Layer 7 of a small transformer language model trained on English Wikipedia (12 layers, counted from 0, width 96).
A neuron's activation on a vector x is squared ReLU(weights . x), where the dot is the dot product.
The model reads these tokens: " Al" "l" " r" "ac" "es" " (" "e" "x" "ce" "pt" " for" " b" "ot" "h" " M" "ot" "o" "E" " r"

The vector x that enters this layer's MLP at each token. A number n stands for (n - 128) times 0.035.
0 " Al": 183, 131, 144, 202, 150, 122, 137, 139, 134, 131, 156, 108, 111, 110, 173, 115, 90, 167, 130, 90, 164, 121, 155, 152, 139, 119, 154, 122, 87, 135, 200, 116, 154, 150, 104, 136, 98, 145, 134, 137, 123, 111, 104, 111, 181, 123, 141, 96, 153, 132, 101, 82, 147, 104, 115, 137, 165, 154, 89, 159, 141, 126, 138, 111, 158, 105, 101, 156, 191, 97, 114, 102, 79, 103, 89, 133, 133, 119, 127, 40, 162, 105, 191, 160, 90, 122, 105, 57, 138, 128, 90, 146, 132, 94, 121, 127
1 "l": 168, 103, 158, 133, 131, 85, 150, 201, 137, 134, 127, 115, 118, 137, 172, 110, 111, 149, 108, 115, 141, 80, 140, 137, 160, 123, 152, 104, 66, 140, 142, 108, 113, 126, 95, 153, 122, 139, 145, 136, 138, 105, 139, 77, 157, 151, 137, 122, 175, 123, 116, 90, 177, 132, 161, 103, 143, 118, 119, 167, 155, 117, 140, 101, 130, 110, 136, 143, 178, 155, 107, 84, 76, 128, 102, 115, 115, 113, 109, 50, 171, 79, 184, 198, 185, 127, 137, 95, 108, 92, 105, 148, 149, 108, 113, 106
2 " r": 178, 122, 148, 177, 136, 109, 93, 153, 166, 130, 153, 103, 110, 125, 115, 131, 122, 165, 110, 116, 207, 113, 144, 131, 131, 106, 156, 81, 98, 136, 188, 128, 171, 137, 98, 150, 86, 167, 132, 128, 118, 141, 114, 94, 177, 137, 130, 89, 147, 112, 140, 84, 158, 102, 117, 150, 151, 121, 148, 159, 164, 124, 125, 101, 127, 101, 143, 143, 164, 108, 102, 114, 111, 118, 96, 136, 160, 105, 90, 39, 175, 75, 194, 137, 119, 140, 104, 55, 137, 120, 104, 150, 130, 90, 138, 125
3 "ac": 145, 144, 157, 138, 128, 121, 133, 125, 158, 92, 174, 91, 83, 143, 137, 159, 85, 145, 129, 91, 193, 121, 136, 135, 130, 128, 176, 90, 74, 147, 118, 119, 127, 122, 116, 146, 99, 145, 191, 152, 107, 128, 103, 135, 166, 141, 168, 127, 172, 74, 134, 85, 166, 99, 104, 140, 81, 110, 122, 201, 120, 161, 143, 121, 111, 114, 182, 106, 141, 121, 141, 115, 124, 96, 82, 166, 133, 120, 97, 113, 158, 68, 197, 147, 106, 130, 128, 77, 135, 125, 105, 150, 83, 120, 151, 120
4 "es": 129, 147, 152, 174, 182, 139, 145, 131, 137, 104, 135, 117, 120, 104, 132, 151, 126, 143, 101, 105, 197, 126, 131, 135, 168, 104, 183, 118, 114, 148, 156, 101, 194, 146, 75, 105, 91, 164, 129, 137, 117, 115, 167, 126, 140, 127, 149, 160, 160, 91, 102, 101, 124, 74, 101, 139, 76, 132, 116, 169, 124, 183, 158, 103, 146, 54, 145, 126, 107, 154, 144, 105, 90, 123, 113, 158, 123, 111, 107, 108, 166, 88, 158, 184, 124, 103, 132, 37, 105, 98, 91, 161, 125, 115, 152, 111
5 " (": 190, 140, 163, 166, 132, 136, 92, 107, 133, 152, 124, 143, 113, 109, 144, 138, 115, 141, 131, 106, 195, 112, 156, 136, 152, 96, 144, 151, 104, 164, 175, 86, 161, 141, 112, 120, 70, 140, 162, 159, 123, 87, 144, 119, 189, 136, 111, 94, 99, 145, 101, 66, 133, 72, 134, 163, 128, 151, 101, 142, 139, 143, 141, 119, 161, 80, 109, 133, 144, 133, 140, 73, 108, 101, 149, 129, 145, 89, 112, 63, 136, 99, 174, 166, 107, 134, 112, 57, 129, 133, 73, 144, 121, 135, 163, 148
6 "e": 150, 94, 149, 187, 123, 147, 107, 145, 125, 130, 175, 143, 120, 144, 125, 176, 78, 159, 111, 90, 113, 126, 183, 119, 131, 116, 128, 137, 101, 140, 158, 88, 171, 155, 109, 112, 129, 134, 120, 174, 134, 90, 162, 89, 145, 140, 110, 119, 134, 146, 92, 83, 111, 98, 145, 100, 177, 99, 158, 157, 130, 102, 135, 123, 163, 102, 91, 134, 164, 131, 129, 108, 82, 131, 145, 175, 148, 81, 151, 48, 156, 87, 146, 192, 120, 162, 109, 72, 122, 87, 125, 133, 83, 115, 144, 140
7 "x": 134, 113, 167, 155, 106, 127, 127, 130, 175, 138, 172, 131, 98, 144, 124, 123, 53, 152, 144, 112, 144, 76, 122, 166, 139, 144, 133, 134, 101, 132, 118, 73, 157, 87, 123, 122, 107, 132, 126, 175, 107, 96, 136, 126, 143, 149, 118, 112, 135, 139, 165, 88, 145, 140, 133, 117, 61, 105, 154, 173, 157, 149, 130, 126, 167, 95, 139, 176, 198, 91, 147, 95, 106, 118, 96, 141, 130, 94, 123, 56, 166, 94, 126, 161, 165, 149, 134, 125, 142, 77, 121, 123, 64, 136, 137, 127
8 "ce": 119, 115, 125, 149, 162, 136, 148, 138, 187, 163, 113, 123, 139, 132, 167, 173, 122, 147, 140, 96, 164, 80, 106, 124, 107, 123, 195, 160, 102, 130, 135, 132, 157, 120, 93, 114, 130, 114, 155, 144, 98, 114, 133, 163, 156, 150, 129, 74, 184, 114, 93, 58, 114, 73, 124, 137, 87, 87, 186, 130, 169, 97, 120, 138, 148, 95, 106, 172, 165, 140, 123, 144, 92, 132, 132, 128, 121, 82, 104, 126, 149, 98, 227, 111, 121, 109, 135, 102, 131, 104, 143, 130, 53, 142, 131, 72
9 "pt": 152, 116, 122, 140, 163, 134, 109, 134, 158, 122, 106, 152, 106, 147, 168, 172, 125, 135, 126, 82, 250, 98, 110, 151, 161, 123, 208, 124, 98, 120, 167, 100, 113, 117, 84, 114, 109, 90, 143, 103, 98, 134, 106, 128, 145, 172, 130, 116, 93, 127, 114, 100, 140, 76, 126, 154, 174, 136, 144, 139, 173, 151, 142, 139, 143, 141, 99, 169, 142, 129, 133, 140, 129, 106, 123, 114, 113, 73, 125, 117, 122, 33, 193, 132, 128, 151, 137, 130, 103, 73, 110, 166, 82, 110, 160, 109
10 " for": 153, 139, 148, 224, 171, 122, 129, 148, 76, 107, 157, 132, 77, 110, 151, 142, 124, 131, 147, 100, 210, 119, 134, 140, 148, 120, 155, 109, 129, 106, 182, 97, 164, 127, 95, 191, 118, 142, 89, 126, 107, 123, 157, 125, 173, 115, 145, 85, 119, 134, 58, 118, 151, 73, 137, 130, 120, 118, 178, 160, 123, 162, 131, 128, 110, 112, 149, 157, 172, 101, 122, 97, 122, 138, 145, 120, 135, 82, 102, 78, 118, 86, 109, 175, 116, 111, 77, 90, 133, 116, 102, 144, 91, 124, 177, 122
11 " b": 140, 124, 112, 154, 142, 104, 117, 155, 153, 118, 156, 97, 98, 101, 114, 142, 53, 181, 109, 132, 220, 130, 174, 140, 148, 108, 191, 167, 59, 118, 124, 98, 169, 129, 133, 159, 117, 157, 150, 128, 144, 147, 120, 68, 160, 149, 132, 111, 120, 141, 87, 118, 157, 104, 125, 117, 166, 134, 138, 150, 112, 97, 118, 137, 144, 105, 132, 139, 150, 112, 125, 142, 95, 138, 173, 100, 137, 97, 125, 43, 118, 96, 174, 155, 136, 112, 86, 89, 111, 135, 83, 162, 108, 129, 162, 126
12 "ot": 120, 103, 129, 195, 130, 156, 124, 130, 129, 134, 180, 108, 121, 146, 135, 134, 47, 141, 115, 146, 174, 138, 156, 102, 113, 135, 165, 156, 99, 96, 149, 65, 146, 114, 123, 111, 116, 153, 141, 140, 124, 157, 172, 146, 179, 105, 132, 118, 161, 109, 104, 110, 182, 104, 101, 122, 119, 112, 115, 118, 160, 134, 163, 104, 126, 105, 109, 109, 144, 110, 120, 89, 112, 174, 131, 160, 130, 97, 98, 101, 162, 105, 190, 169, 181, 107, 89, 99, 132, 93, 53, 131, 134, 104, 136, 152
13 "h": 141, 133, 123, 133, 112, 107, 150, 129, 100, 131, 113, 130, 107, 149, 168, 142, 70, 137, 103, 124, 211, 107, 104, 149, 153, 120, 194, 131, 82, 112, 145, 106, 146, 109, 125, 144, 132, 127, 132, 127, 154, 116, 141, 94, 133, 121, 150, 150, 123, 136, 116, 136, 173, 139, 162, 115, 100, 164, 106, 164, 118, 96, 152, 140, 117, 69, 128, 131, 185, 177, 163, 79, 82, 157, 89, 174, 141, 75, 93, 76, 158, 84, 156, 209, 112, 74, 141, 92, 98, 101, 113, 148, 113, 96, 167, 143
14 " M": 139, 131, 116, 142, 155, 106, 78, 157, 109, 144, 141, 111, 147, 98, 138, 142, 69, 187, 150, 108, 216, 111, 154, 131, 125, 141, 143, 146, 60, 134, 123, 78, 178, 121, 76, 158, 110, 154, 142, 137, 166, 108, 136, 111, 167, 116, 135, 98, 159, 115, 140, 82, 189, 103, 142, 139, 97, 135, 143, 139, 142, 127, 113, 99, 147, 93, 137, 144, 178, 125, 134, 105, 119, 126, 141, 130, 96, 82, 103, 91, 146, 114, 161, 181, 114, 108, 85, 79, 118, 134, 124, 182, 141, 107, 148, 86
15 "ot": 143, 100, 125, 175, 146, 144, 105, 148, 136, 113, 173, 100, 134, 104, 122, 146, 84, 138, 134, 145, 176, 134, 122, 130, 159, 142, 183, 153, 69, 127, 145, 88, 122, 114, 109, 128, 137, 161, 165, 123, 124, 181, 189, 103, 178, 155, 113, 116, 140, 110, 152, 79, 157, 64, 100, 93, 113, 125, 128, 121, 131, 133, 166, 96, 132, 85, 133, 124, 159, 125, 121, 104, 109, 133, 139, 133, 80, 117, 131, 120, 147, 113, 215, 124, 214, 125, 86, 103, 120, 90, 77, 155, 124, 123, 111, 86
16 "o": 133, 130, 161, 170, 176, 135, 129, 123, 120, 129, 147, 177, 120, 124, 151, 153, 92, 150, 105, 149, 190, 127, 126, 142, 143, 127, 187, 142, 100, 112, 144, 126, 146, 160, 93, 158, 109, 133, 155, 118, 116, 95, 206, 96, 133, 120, 102, 103, 134, 98, 143, 129, 130, 109, 109, 111, 130, 119, 123, 149, 110, 125, 141, 141, 137, 52, 120, 109, 134, 139, 153, 95, 91, 115, 112, 197, 67, 112, 127, 91, 145, 43, 187, 182, 175, 103, 81, 70, 106, 123, 115, 145, 111, 154, 163, 91
17 "E": 155, 114, 150, 171, 184, 128, 115, 138, 114, 140, 147, 173, 137, 132, 162, 169, 122, 148, 126, 155, 182, 90, 174, 125, 185, 117, 151, 125, 87, 139, 142, 112, 160, 118, 110, 134, 104, 114, 144, 156, 107, 113, 173, 109, 106, 87, 89, 60, 140, 101, 92, 118, 146, 68, 155, 171, 147, 130, 145, 139, 122, 133, 123, 113, 143, 89, 134, 130, 124, 131, 91, 111, 108, 110, 129, 162, 58, 146, 157, 69, 139, 68, 153, 162, 137, 137, 111, 87, 138, 113, 96, 125, 158, 124, 159, 81
18 " r": 134, 91, 155, 166, 125, 110, 94, 151, 170, 153, 156, 126, 125, 132, 106, 136, 110, 146, 120, 163, 187, 105, 158, 106, 153, 105, 151, 85, 93, 118, 191, 100, 171, 105, 116, 155, 92, 149, 133, 154, 109, 143, 127, 95, 145, 152, 108, 71, 147, 109, 136, 97, 161, 113, 160, 130, 156, 113, 210, 137, 161, 129, 148, 112, 135, 119, 148, 129, 141, 115, 104, 114, 116, 93, 133, 154, 136, 105, 129, 31, 135, 50, 165, 114, 141, 152, 92, 79, 168, 102, 114, 144, 133, 99, 136, 118

Each question shows the input weights of one neuron of the MLP. A number n stands for (n - 128) times 0.0039.

n157: 167, 169, 131, 100, 128, 94, 178, 135, 100, 88, 115, 125, 103, 148, 130, 109, 133, 112, 142, 128, 95, 154, 152, 97, 147, 95, 109, 131, 121, 97, 119, 183, 155, 124, 114, 218, 155, 141, 131, 126, 142, 104, 85, 114, 180, 99, 93, 158, 129, 148, 154, 156, 155, 142, 104, 135, 129, 122, 144, 102, 137, 146, 152, 74, 108, 148, 135, 106, 123, 124, 96, 73, 120, 125, 144, 138, 98, 126, 197, 111, 83, 159, 154, 100, 96, 90, 166, 110, 130, 126, 116, 173, 136, 146, 99, 99
On which two tokens does it fire most, strongest first? 1 "l", 0 " Al"

n116: 148, 193, 86, 119, 114, 140, 147, 113, 108, 101, 157, 118, 147, 114, 93, 126, 120, 109, 114, 96, 110, 134, 103, 126, 128, 64, 84, 100, 122, 55, 125, 124, 123, 130, 121, 139, 113, 107, 131, 98, 170, 131, 176, 124, 146, 90, 111, 134, 143, 136, 94, 149, 95, 150, 134, 145, 197, 171, 139, 157, 153, 66, 135, 122, 153, 147, 138, 135, 182, 68, 147, 179, 167, 137, 149, 169, 152, 138, 148, 165, 150, 130, 123, 95, 142, 132, 108, 115, 119, 131, 103, 127, 99, 131, 130, 86
On which token does it fire most, and how strongly? 6 "e", at about 0.062

n331: 106, 109, 139, 151, 158, 139, 134, 140, 109, 155, 100, 67, 112, 126, 126, 135, 78, 151, 117, 128, 123, 116, 74, 112, 121, 145, 123, 74, 142, 79, 111, 104, 138, 133, 148, 152, 142, 149, 138, 118, 140, 153, 103, 156, 147, 126, 170, 147, 108, 121, 133, 65, 144, 155, 130, 157, 106, 136, 64, 110, 135, 127, 98, 119, 157, 163, 159, 114, 145, 103, 178, 160, 109, 155, 74, 161, 149, 120, 152, 184, 119, 136, 146, 130, 142, 66, 138, 136, 157, 138, 125, 83, 117, 171, 118, 154
On which token does it fire most, and how strongly? 3 "ac", at about 1.7

n226: 149, 127, 82, 150, 134, 62, 116, 124, 128, 71, 116, 102, 116, 173, 148, 116, 111, 153, 146, 132, 123, 134, 141, 149, 90, 138, 111, 165, 133, 91, 146, 112, 141, 123, 175, 127, 135, 133, 106, 119, 121, 101, 130, 144, 126, 126, 122, 153, 119, 166, 158, 158, 152, 137, 129, 133, 151, 189, 68, 82, 128, 99, 130, 79, 118, 178, 132, 65, 134, 116, 154, 123, 121, 127, 95, 183, 170, 116, 126, 100, 171, 158, 130, 168, 135, 123, 141, 98, 134, 138, 150, 108, 151, 106, 98, 176
It fires most on token 13 "h"

n146: 159, 101, 149, 149, 127, 128, 157, 137, 143, 125, 99, 126, 166, 108, 123, 115, 161, 173, 112, 122, 158, 85, 173, 120, 139, 106, 92, 122, 141, 120, 141, 149, 112, 77, 130, 100, 159, 138, 122, 124, 129, 133, 136, 42, 107, 136, 162, 139, 95, 122, 98, 139, 138, 149, 114, 121, 155, 123, 106, 107, 109, 136, 130, 116, 129, 135, 124, 142, 151, 143, 138, 138, 136, 137, 111, 97, 107, 100, 207, 146, 171, 191, 132, 98, 137, 191, 155, 144, 83, 137, 117, 161, 109, 137, 148, 90
It fires most on token 1 "l"

n120: 119, 143, 130, 133, 227, 123, 123, 156, 97, 173, 94, 127, 137, 106, 132, 120, 124, 103, 110, 111, 134, 147, 125, 85, 131, 123, 113, 120, 180, 95, 154, 116, 102, 115, 159, 115, 101, 138, 105, 104, 141, 113, 173, 156, 109, 96, 142, 193, 157, 133, 153, 122, 118, 155, 101, 113, 132, 196, 97, 111, 121, 144, 106, 103, 103, 92, 132, 120, 123, 168, 133, 133, 103, 117, 126, 111, 103, 154, 163, 135, 175, 115, 138, 97, 112, 134, 108, 115, 140, 107, 143, 149, 148, 123, 130, 140
It fires most on token 4 "es"

n370: 150, 189, 128, 138, 144, 114, 148, 126, 138, 109, 154, 126, 152, 157, 96, 85, 58, 124, 104, 141, 107, 128, 91, 132, 87, 146, 105, 121, 148, 134, 83, 161, 165, 135, 122, 97, 124, 178, 106, 98, 171, 143, 178, 139, 139, 154, 139, 124, 95, 108, 141, 91, 132, 126, 98, 130, 162, 95, 157, 139, 85, 67, 160, 112, 139, 169, 151, 69, 145, 102, 143, 143, 114, 161, 130, 114, 126, 158, 133, 122, 149, 162, 128, 124, 150, 140, 96, 152, 121, 96, 112, 129, 161, 94, 148, 140
On which token does it fire most, and how strongly? 12 "ot", at about 1.7

n64: 163, 145, 199, 87, 129, 112, 70, 106, 143, 116, 116, 134, 116, 182, 102, 131, 122, 159, 147, 115, 131, 92, 93, 149, 134, 94, 86, 90, 178, 172, 142, 135, 178, 142, 115, 144, 150, 105, 134, 119, 139, 118, 115, 127, 119, 98, 113, 138, 101, 198, 162, 169, 146, 87, 79, 119, 146, 167, 136, 136, 85, 104, 106, 137, 90, 117, 111, 108, 147, 120, 118, 103, 158, 150, 116, 192, 117, 154, 209, 89, 142, 101, 100, 96, 152, 136, 161, 83, 124, 107, 119, 98, 109, 141, 99, 143
On which token does it fire most, and how strongly? 6 "e", at about 1

n179: 107, 129, 114, 173, 108, 141, 147, 73, 130, 167, 177, 153, 180, 73, 125, 116, 101, 149, 112, 104, 155, 144, 96, 146, 164, 85, 96, 125, 143, 154, 111, 166, 137, 139, 136, 126, 126, 128, 115, 107, 169, 178, 130, 153, 133, 137, 109, 138, 112, 116, 104, 65, 106, 168, 159, 79, 132, 110, 126, 115, 138, 103, 112, 142, 139, 136, 127, 62, 144, 138, 119, 125, 146, 104, 116, 116, 100, 140, 143, 163, 153, 101, 131, 121, 97, 109, 160, 158, 134, 150, 99, 153, 132, 129, 96, 99
It fires most on token 15 "ot"

n19: 130, 83, 106, 153, 141, 113, 141, 141, 181, 96, 141, 136, 139, 139, 93, 122, 117, 110, 165, 150, 85, 127, 122, 77, 144, 111, 165, 123, 149, 137, 206, 151, 135, 138, 141, 145, 146, 152, 123, 127, 118, 147, 139, 98, 120, 142, 120, 138, 117, 124, 96, 148, 102, 64, 108, 145, 83, 131, 114, 122, 85, 113, 143, 122, 89, 129, 99, 119, 101, 158, 118, 134, 128, 124, 101, 152, 152, 122, 142, 166, 166, 129, 125, 87, 132, 111, 121, 140, 143, 105, 121, 114, 157, 149, 105, 83
It fires most on token 15 "ot"

n58: 136, 79, 90, 102, 146, 121, 118, 141, 113, 119, 125, 62, 138, 115, 122, 165, 145, 107, 168, 153, 79, 158, 159, 100, 111, 104, 141, 126, 147, 145, 94, 106, 137, 128, 205, 88, 156, 117, 136, 113, 172, 100, 97, 154, 122, 136, 109, 186, 154, 73, 59, 124, 178, 98, 101, 111, 112, 71, 166, 88, 115, 184, 127, 81, 93, 154, 117, 95, 158, 93, 121, 99, 135, 178, 134, 138, 141, 174, 138, 153, 113, 158, 157, 138, 159, 95, 170, 125, 122, 116, 182, 167, 137, 140, 183, 170
It fires most on token 12 "ot"

n324: 168, 158, 96, 138, 180, 156, 170, 134, 85, 137, 123, 174, 164, 157, 123, 162, 136, 150, 131, 97, 105, 62, 119, 152, 166, 90, 73, 142, 125, 141, 80, 153, 99, 125, 139, 162, 119, 154, 127, 131, 155, 151, 56, 67, 135, 138, 106, 126, 97, 97, 111, 98, 55, 129, 117, 86, 172, 128, 137, 89, 147, 121, 164, 138, 102, 98, 121, 113, 158, 170, 188, 153, 118, 128, 75, 126, 152, 147, 101, 100, 144, 151, 92, 103, 137, 113, 102, 168, 111, 135, 116, 122, 162, 140, 123, 95
It fires most on token 1 "l"

n55: 68, 125, 84, 130, 74, 149, 179, 107, 101, 137, 123, 143, 163, 130, 109, 133, 92, 116, 141, 145, 99, 106, 118, 143, 161, 121, 173, 150, 95, 113, 141, 108, 141, 121, 140, 92, 108, 143, 100, 94, 136, 126, 139, 122, 96, 142, 109, 156, 111, 96, 122, 113, 153, 165, 146, 135, 169, 83, 113, 130, 160, 132, 151, 130, 119, 141, 215, 84, 71, 128, 121, 123, 138, 65, 120, 121, 149, 102, 138, 115, 120, 157, 157, 105, 139, 115, 169, 200, 87, 115, 129, 132, 80, 126, 96, 150
It fires most on token 12 "ot"

n333: 115, 129, 92, 117, 119, 128, 113, 93, 153, 174, 126, 90, 134, 183, 144, 132, 126, 135, 74, 131, 127, 125, 105, 175, 149, 96, 119, 152, 91, 143, 142, 106, 143, 157, 152, 118, 110, 114, 91, 123, 149, 93, 113, 132, 86, 209, 156, 147, 97, 181, 102, 156, 143, 124, 135, 149, 164, 119, 85, 113, 160, 98, 118, 126, 137, 121, 201, 180, 106, 125, 139, 123, 120, 189, 148, 126, 135, 133, 130, 111, 34, 146, 147, 123, 126, 97, 149, 129, 165, 132, 110, 114, 114, 136, 92, 132
On which token does it fire most, and how strongly? 11 " b", at about 1.7

n124: 96, 112, 95, 111, 162, 162, 127, 97, 144, 116, 100, 142, 103, 150, 126, 158, 156, 142, 98, 48, 112, 132, 172, 124, 112, 120, 125, 150, 162, 127, 121, 122, 107, 89, 130, 135, 163, 142, 118, 121, 130, 191, 144, 96, 106, 138, 151, 126, 100, 153, 167, 148, 153, 110, 125, 130, 120, 200, 146, 174, 151, 103, 158, 128, 89, 117, 32, 153, 119, 43, 82, 121, 121, 133, 152, 135, 151, 126, 181, 100, 116, 126, 145, 131, 141, 97, 145, 104, 150, 132, 158, 137, 140, 161, 99, 103
On which two tokens does it fire most, strongest first? 9 "pt", 6 "e"

n177: 135, 140, 91, 92, 92, 191, 117, 129, 115, 130, 90, 162, 132, 110, 209, 106, 141, 121, 104, 109, 91, 149, 110, 128, 124, 126, 76, 142, 128, 141, 133, 110, 128, 111, 162, 150, 97, 145, 106, 129, 112, 162, 135, 135, 127, 136, 150, 64, 114, 109, 149, 154, 132, 99, 106, 157, 107, 130, 129, 119, 165, 73, 127, 151, 126, 117, 153, 106, 149, 153, 130, 154, 126, 148, 110, 99, 129, 126, 139, 134, 117, 127, 109, 189, 120, 126, 94, 119, 171, 144, 125, 154, 127, 126, 168, 121
On which token does it fire most, and how strongly? 5 " (", at about 0.024

n356: 125, 108, 108, 104, 89, 148, 130, 91, 140, 113, 127, 72, 169, 136, 87, 121, 47, 112, 121, 159, 141, 141, 112, 101, 120, 176, 126, 133, 185, 137, 133, 163, 131, 134, 102, 161, 88, 155, 120, 175, 132, 147, 154, 119, 129, 149, 98, 137, 140, 106, 68, 116, 137, 117, 103, 116, 132, 117, 91, 103, 132, 157, 62, 121, 150, 134, 149, 177, 197, 156, 151, 126, 163, 89, 139, 122, 122, 126, 115, 148, 133, 148, 94, 116, 132, 134, 141, 118, 126, 141, 144, 163, 172, 161, 105, 134
On which two tokens does it fire most, strongest first? 14 " M", 15 "ot"

n167: 95, 60, 124, 112, 126, 113, 98, 167, 137, 132, 113, 98, 83, 105, 95, 161, 128, 104, 150, 102, 130, 159, 112, 105, 99, 155, 120, 156, 152, 105, 160, 107, 148, 107, 121, 119, 102, 112, 131, 163, 123, 149, 126, 185, 140, 152, 136, 153, 126, 167, 101, 126, 121, 177, 105, 134, 96, 174, 159, 166, 158, 163, 104, 140, 139, 151, 145, 127, 133, 117, 138, 102, 172, 152, 136, 122, 103, 168, 138, 119, 114, 97, 69, 153, 80, 167, 132, 139, 108, 127, 124, 94, 104, 168, 126, 148
On which token does it fire most, and how strongly? 7 "x", at about 1.5

n337: 129, 152, 120, 123, 136, 194, 153, 136, 135, 182, 133, 197, 101, 115, 169, 135, 113, 129, 118, 141, 119, 141, 132, 106, 143, 121, 116, 158, 109, 150, 98, 122, 111, 87, 160, 104, 89, 120, 134, 103, 142, 168, 90, 115, 155, 150, 105, 87, 124, 138, 138, 113, 124, 137, 113, 118, 112, 136, 115, 111, 113, 164, 150, 146, 119, 166, 100, 96, 130, 114, 149, 83, 152, 102, 116, 143, 141, 154, 145, 149, 137, 129, 140, 106, 71, 117, 110, 131, 121, 130, 154, 68, 115, 146, 156, 122
On which token does it fire most, and how strongly? 5 " (", at about 0.27

n250: 149, 142, 170, 125, 140, 137, 81, 93, 148, 159, 143, 116, 107, 133, 144, 162, 172, 111, 175, 130, 100, 84, 85, 131, 70, 124, 165, 139, 132, 154, 94, 151, 105, 129, 140, 157, 131, 142, 112, 72, 102, 203, 173, 142, 83, 125, 135, 131, 130, 137, 139, 114, 141, 190, 131, 121, 167, 92, 94, 116, 125, 101, 115, 129, 120, 124, 137, 201, 135, 172, 130, 106, 105, 97, 176, 104, 88, 121, 118, 125, 142, 150, 80, 185, 99, 98, 101, 149, 100, 161, 120, 126, 139, 118, 145, 95
It fires most on token 16 "o"

n89: 73, 159, 134, 146, 96, 103, 93, 141, 146, 74, 139, 112, 126, 113, 115, 142, 175, 155, 150, 117, 151, 136, 118, 92, 130, 124, 122, 140, 120, 159, 114, 126, 174, 123, 134, 110, 103, 102, 118, 150, 81, 185, 164, 108, 168, 176, 146, 162, 117, 136, 121, 128, 116, 133, 142, 133, 179, 143, 128, 78, 96, 108, 101, 138, 113, 174, 150, 149, 106, 112, 135, 162, 125, 95, 158, 129, 152, 148, 159, 135, 79, 124, 112, 136, 77, 73, 134, 123, 78, 97, 159, 166, 117, 121, 135, 135
On which token does it fire most, and how strongly? 11 " b", at about 1.5

n8: 152, 134, 151, 150, 170, 122, 92, 155, 105, 101, 183, 143, 139, 140, 106, 149, 118, 118, 96, 129, 106, 180, 65, 119, 118, 110, 132, 140, 105, 122, 141, 90, 145, 103, 137, 112, 129, 124, 115, 137, 190, 163, 105, 145, 139, 132, 137, 118, 128, 120, 131, 134, 116, 83, 101, 142, 108, 112, 151, 110, 159, 109, 114, 162, 147, 144, 111, 166, 77, 112, 87, 138, 100, 135, 157, 115, 108, 107, 185, 157, 95, 165, 128, 188, 86, 114, 159, 154, 142, 169, 113, 136, 149, 160, 106, 97
On which two tokens does it fire most, strongest first? 15 "ot", 14 " M"

n313: 69, 149, 133, 131, 101, 121, 120, 104, 108, 107, 139, 158, 161, 173, 119, 147, 112, 167, 137, 165, 119, 120, 109, 139, 156, 73, 86, 180, 90, 120, 117, 117, 130, 167, 128, 113, 94, 118, 129, 143, 100, 164, 94, 131, 88, 127, 171, 115, 63, 172, 94, 107, 167, 129, 146, 95, 161, 153, 85, 118, 136, 172, 103, 106, 64, 139, 87, 165, 123, 127, 142, 179, 151, 125, 112, 141, 110, 133, 139, 119, 88, 128, 106, 155, 94, 113, 114, 161, 159, 157, 102, 146, 112, 129, 126, 148
On which token does it fire most, and how strongly? 11 " b", at about 0.2

n131: 129, 86, 150, 112, 161, 156, 130, 157, 108, 142, 175, 171, 141, 125, 80, 108, 180, 93, 102, 182, 140, 137, 121, 141, 78, 124, 121, 146, 113, 122, 177, 134, 128, 129, 124, 140, 121, 155, 170, 108, 169, 136, 110, 169, 139, 139, 115, 157, 115, 144, 118, 114, 154, 119, 122, 149, 119, 150, 127, 112, 146, 64, 141, 76, 161, 132, 97, 119, 129, 127, 120, 132, 101, 92, 121, 103, 117, 120, 107, 148, 141, 153, 130, 113, 106, 145, 148, 122, 136, 119, 127, 97, 119, 104, 132, 98
On which three tokens does it fire most, strongest first? 15 "ot", 2 " r", 8 "ce"

n235: 139, 84, 120, 147, 147, 121, 129, 148, 86, 115, 85, 129, 145, 100, 153, 143, 127, 114, 131, 175, 92, 111, 162, 144, 143, 133, 124, 119, 106, 121, 163, 121, 121, 180, 112, 129, 147, 129, 131, 170, 130, 146, 132, 147, 107, 134, 127, 130, 109, 111, 113, 123, 115, 128, 132, 78, 114, 138, 118, 116, 88, 187, 140, 139, 182, 165, 174, 101, 124, 93, 142, 129, 137, 127, 198, 92, 138, 149, 151, 152, 124, 146, 105, 163, 144, 117, 135, 101, 112, 90, 136, 123, 168, 115, 159, 107
It fires most on token 17 "E"

n259: 112, 166, 84, 83, 172, 173, 158, 144, 139, 132, 117, 143, 155, 150, 126, 94, 134, 114, 150, 129, 162, 122, 116, 141, 142, 108, 135, 149, 166, 123, 160, 128, 111, 132, 101, 86, 113, 134, 144, 100, 131, 153, 94, 156, 152, 152, 178, 83, 120, 116, 174, 65, 94, 118, 102, 139, 167, 141, 132, 114, 100, 125, 93, 129, 112, 93, 174, 107, 65, 143, 116, 120, 182, 123, 126, 99, 109, 138, 106, 117, 151, 162, 158, 107, 82, 128, 113, 133, 122, 100, 153, 98, 126, 151, 117, 163
On which token does it fire most, and how strongly? 9 "pt", at about 0.83

n236: 79, 183, 120, 128, 93, 123, 133, 140, 86, 157, 164, 125, 112, 91, 147, 148, 133, 121, 120, 125, 137, 116, 145, 115, 76, 127, 106, 121, 105, 93, 106, 98, 130, 98, 162, 115, 78, 145, 93, 126, 204, 150, 141, 154, 90, 185, 128, 103, 101, 128, 90, 125, 150, 138, 143, 173, 150, 160, 137, 119, 100, 118, 121, 126, 171, 195, 127, 123, 131, 161, 131, 112, 137, 99, 137, 156, 125, 72, 93, 189, 150, 137, 93, 130, 110, 65, 154, 130, 145, 65, 128, 114, 138, 119, 150, 125
On which two tokens does it fire most, strongest first? 13 "h", 14 " M"

n301: 135, 64, 94, 106, 99, 163, 85, 161, 154, 162, 125, 134, 135, 99, 140, 119, 112, 151, 91, 82, 134, 126, 165, 141, 129, 146, 128, 129, 187, 136, 90, 116, 128, 145, 105, 125, 130, 160, 145, 149, 143, 132, 152, 198, 116, 138, 162, 127, 148, 119, 99, 99, 71, 86, 90, 101, 144, 106, 80, 110, 61, 101, 108, 145, 136, 140, 130, 131, 109, 142, 106, 154, 181, 162, 155, 104, 145, 125, 181, 127, 93, 102, 142, 69, 195, 118, 106, 134, 126, 104, 150, 128, 114, 147, 171, 143
It fires most on token 8 "ce"

n342: 80, 136, 97, 119, 141, 115, 150, 115, 85, 154, 139, 126, 146, 162, 143, 161, 154, 192, 130, 102, 122, 141, 132, 108, 143, 144, 168, 170, 134, 156, 117, 130, 67, 179, 116, 134, 145, 129, 132, 117, 118, 150, 142, 118, 109, 106, 102, 117, 124, 184, 122, 116, 148, 130, 159, 136, 145, 129, 155, 148, 130, 128, 71, 110, 134, 117, 132, 152, 100, 160, 161, 93, 127, 68, 127, 99, 72, 152, 124, 136, 115, 131, 116, 102, 130, 134, 108, 132, 133, 112, 64, 102, 169, 123, 116, 124
On which token does it fire most, and how strongly? 17 "E", at about 2.3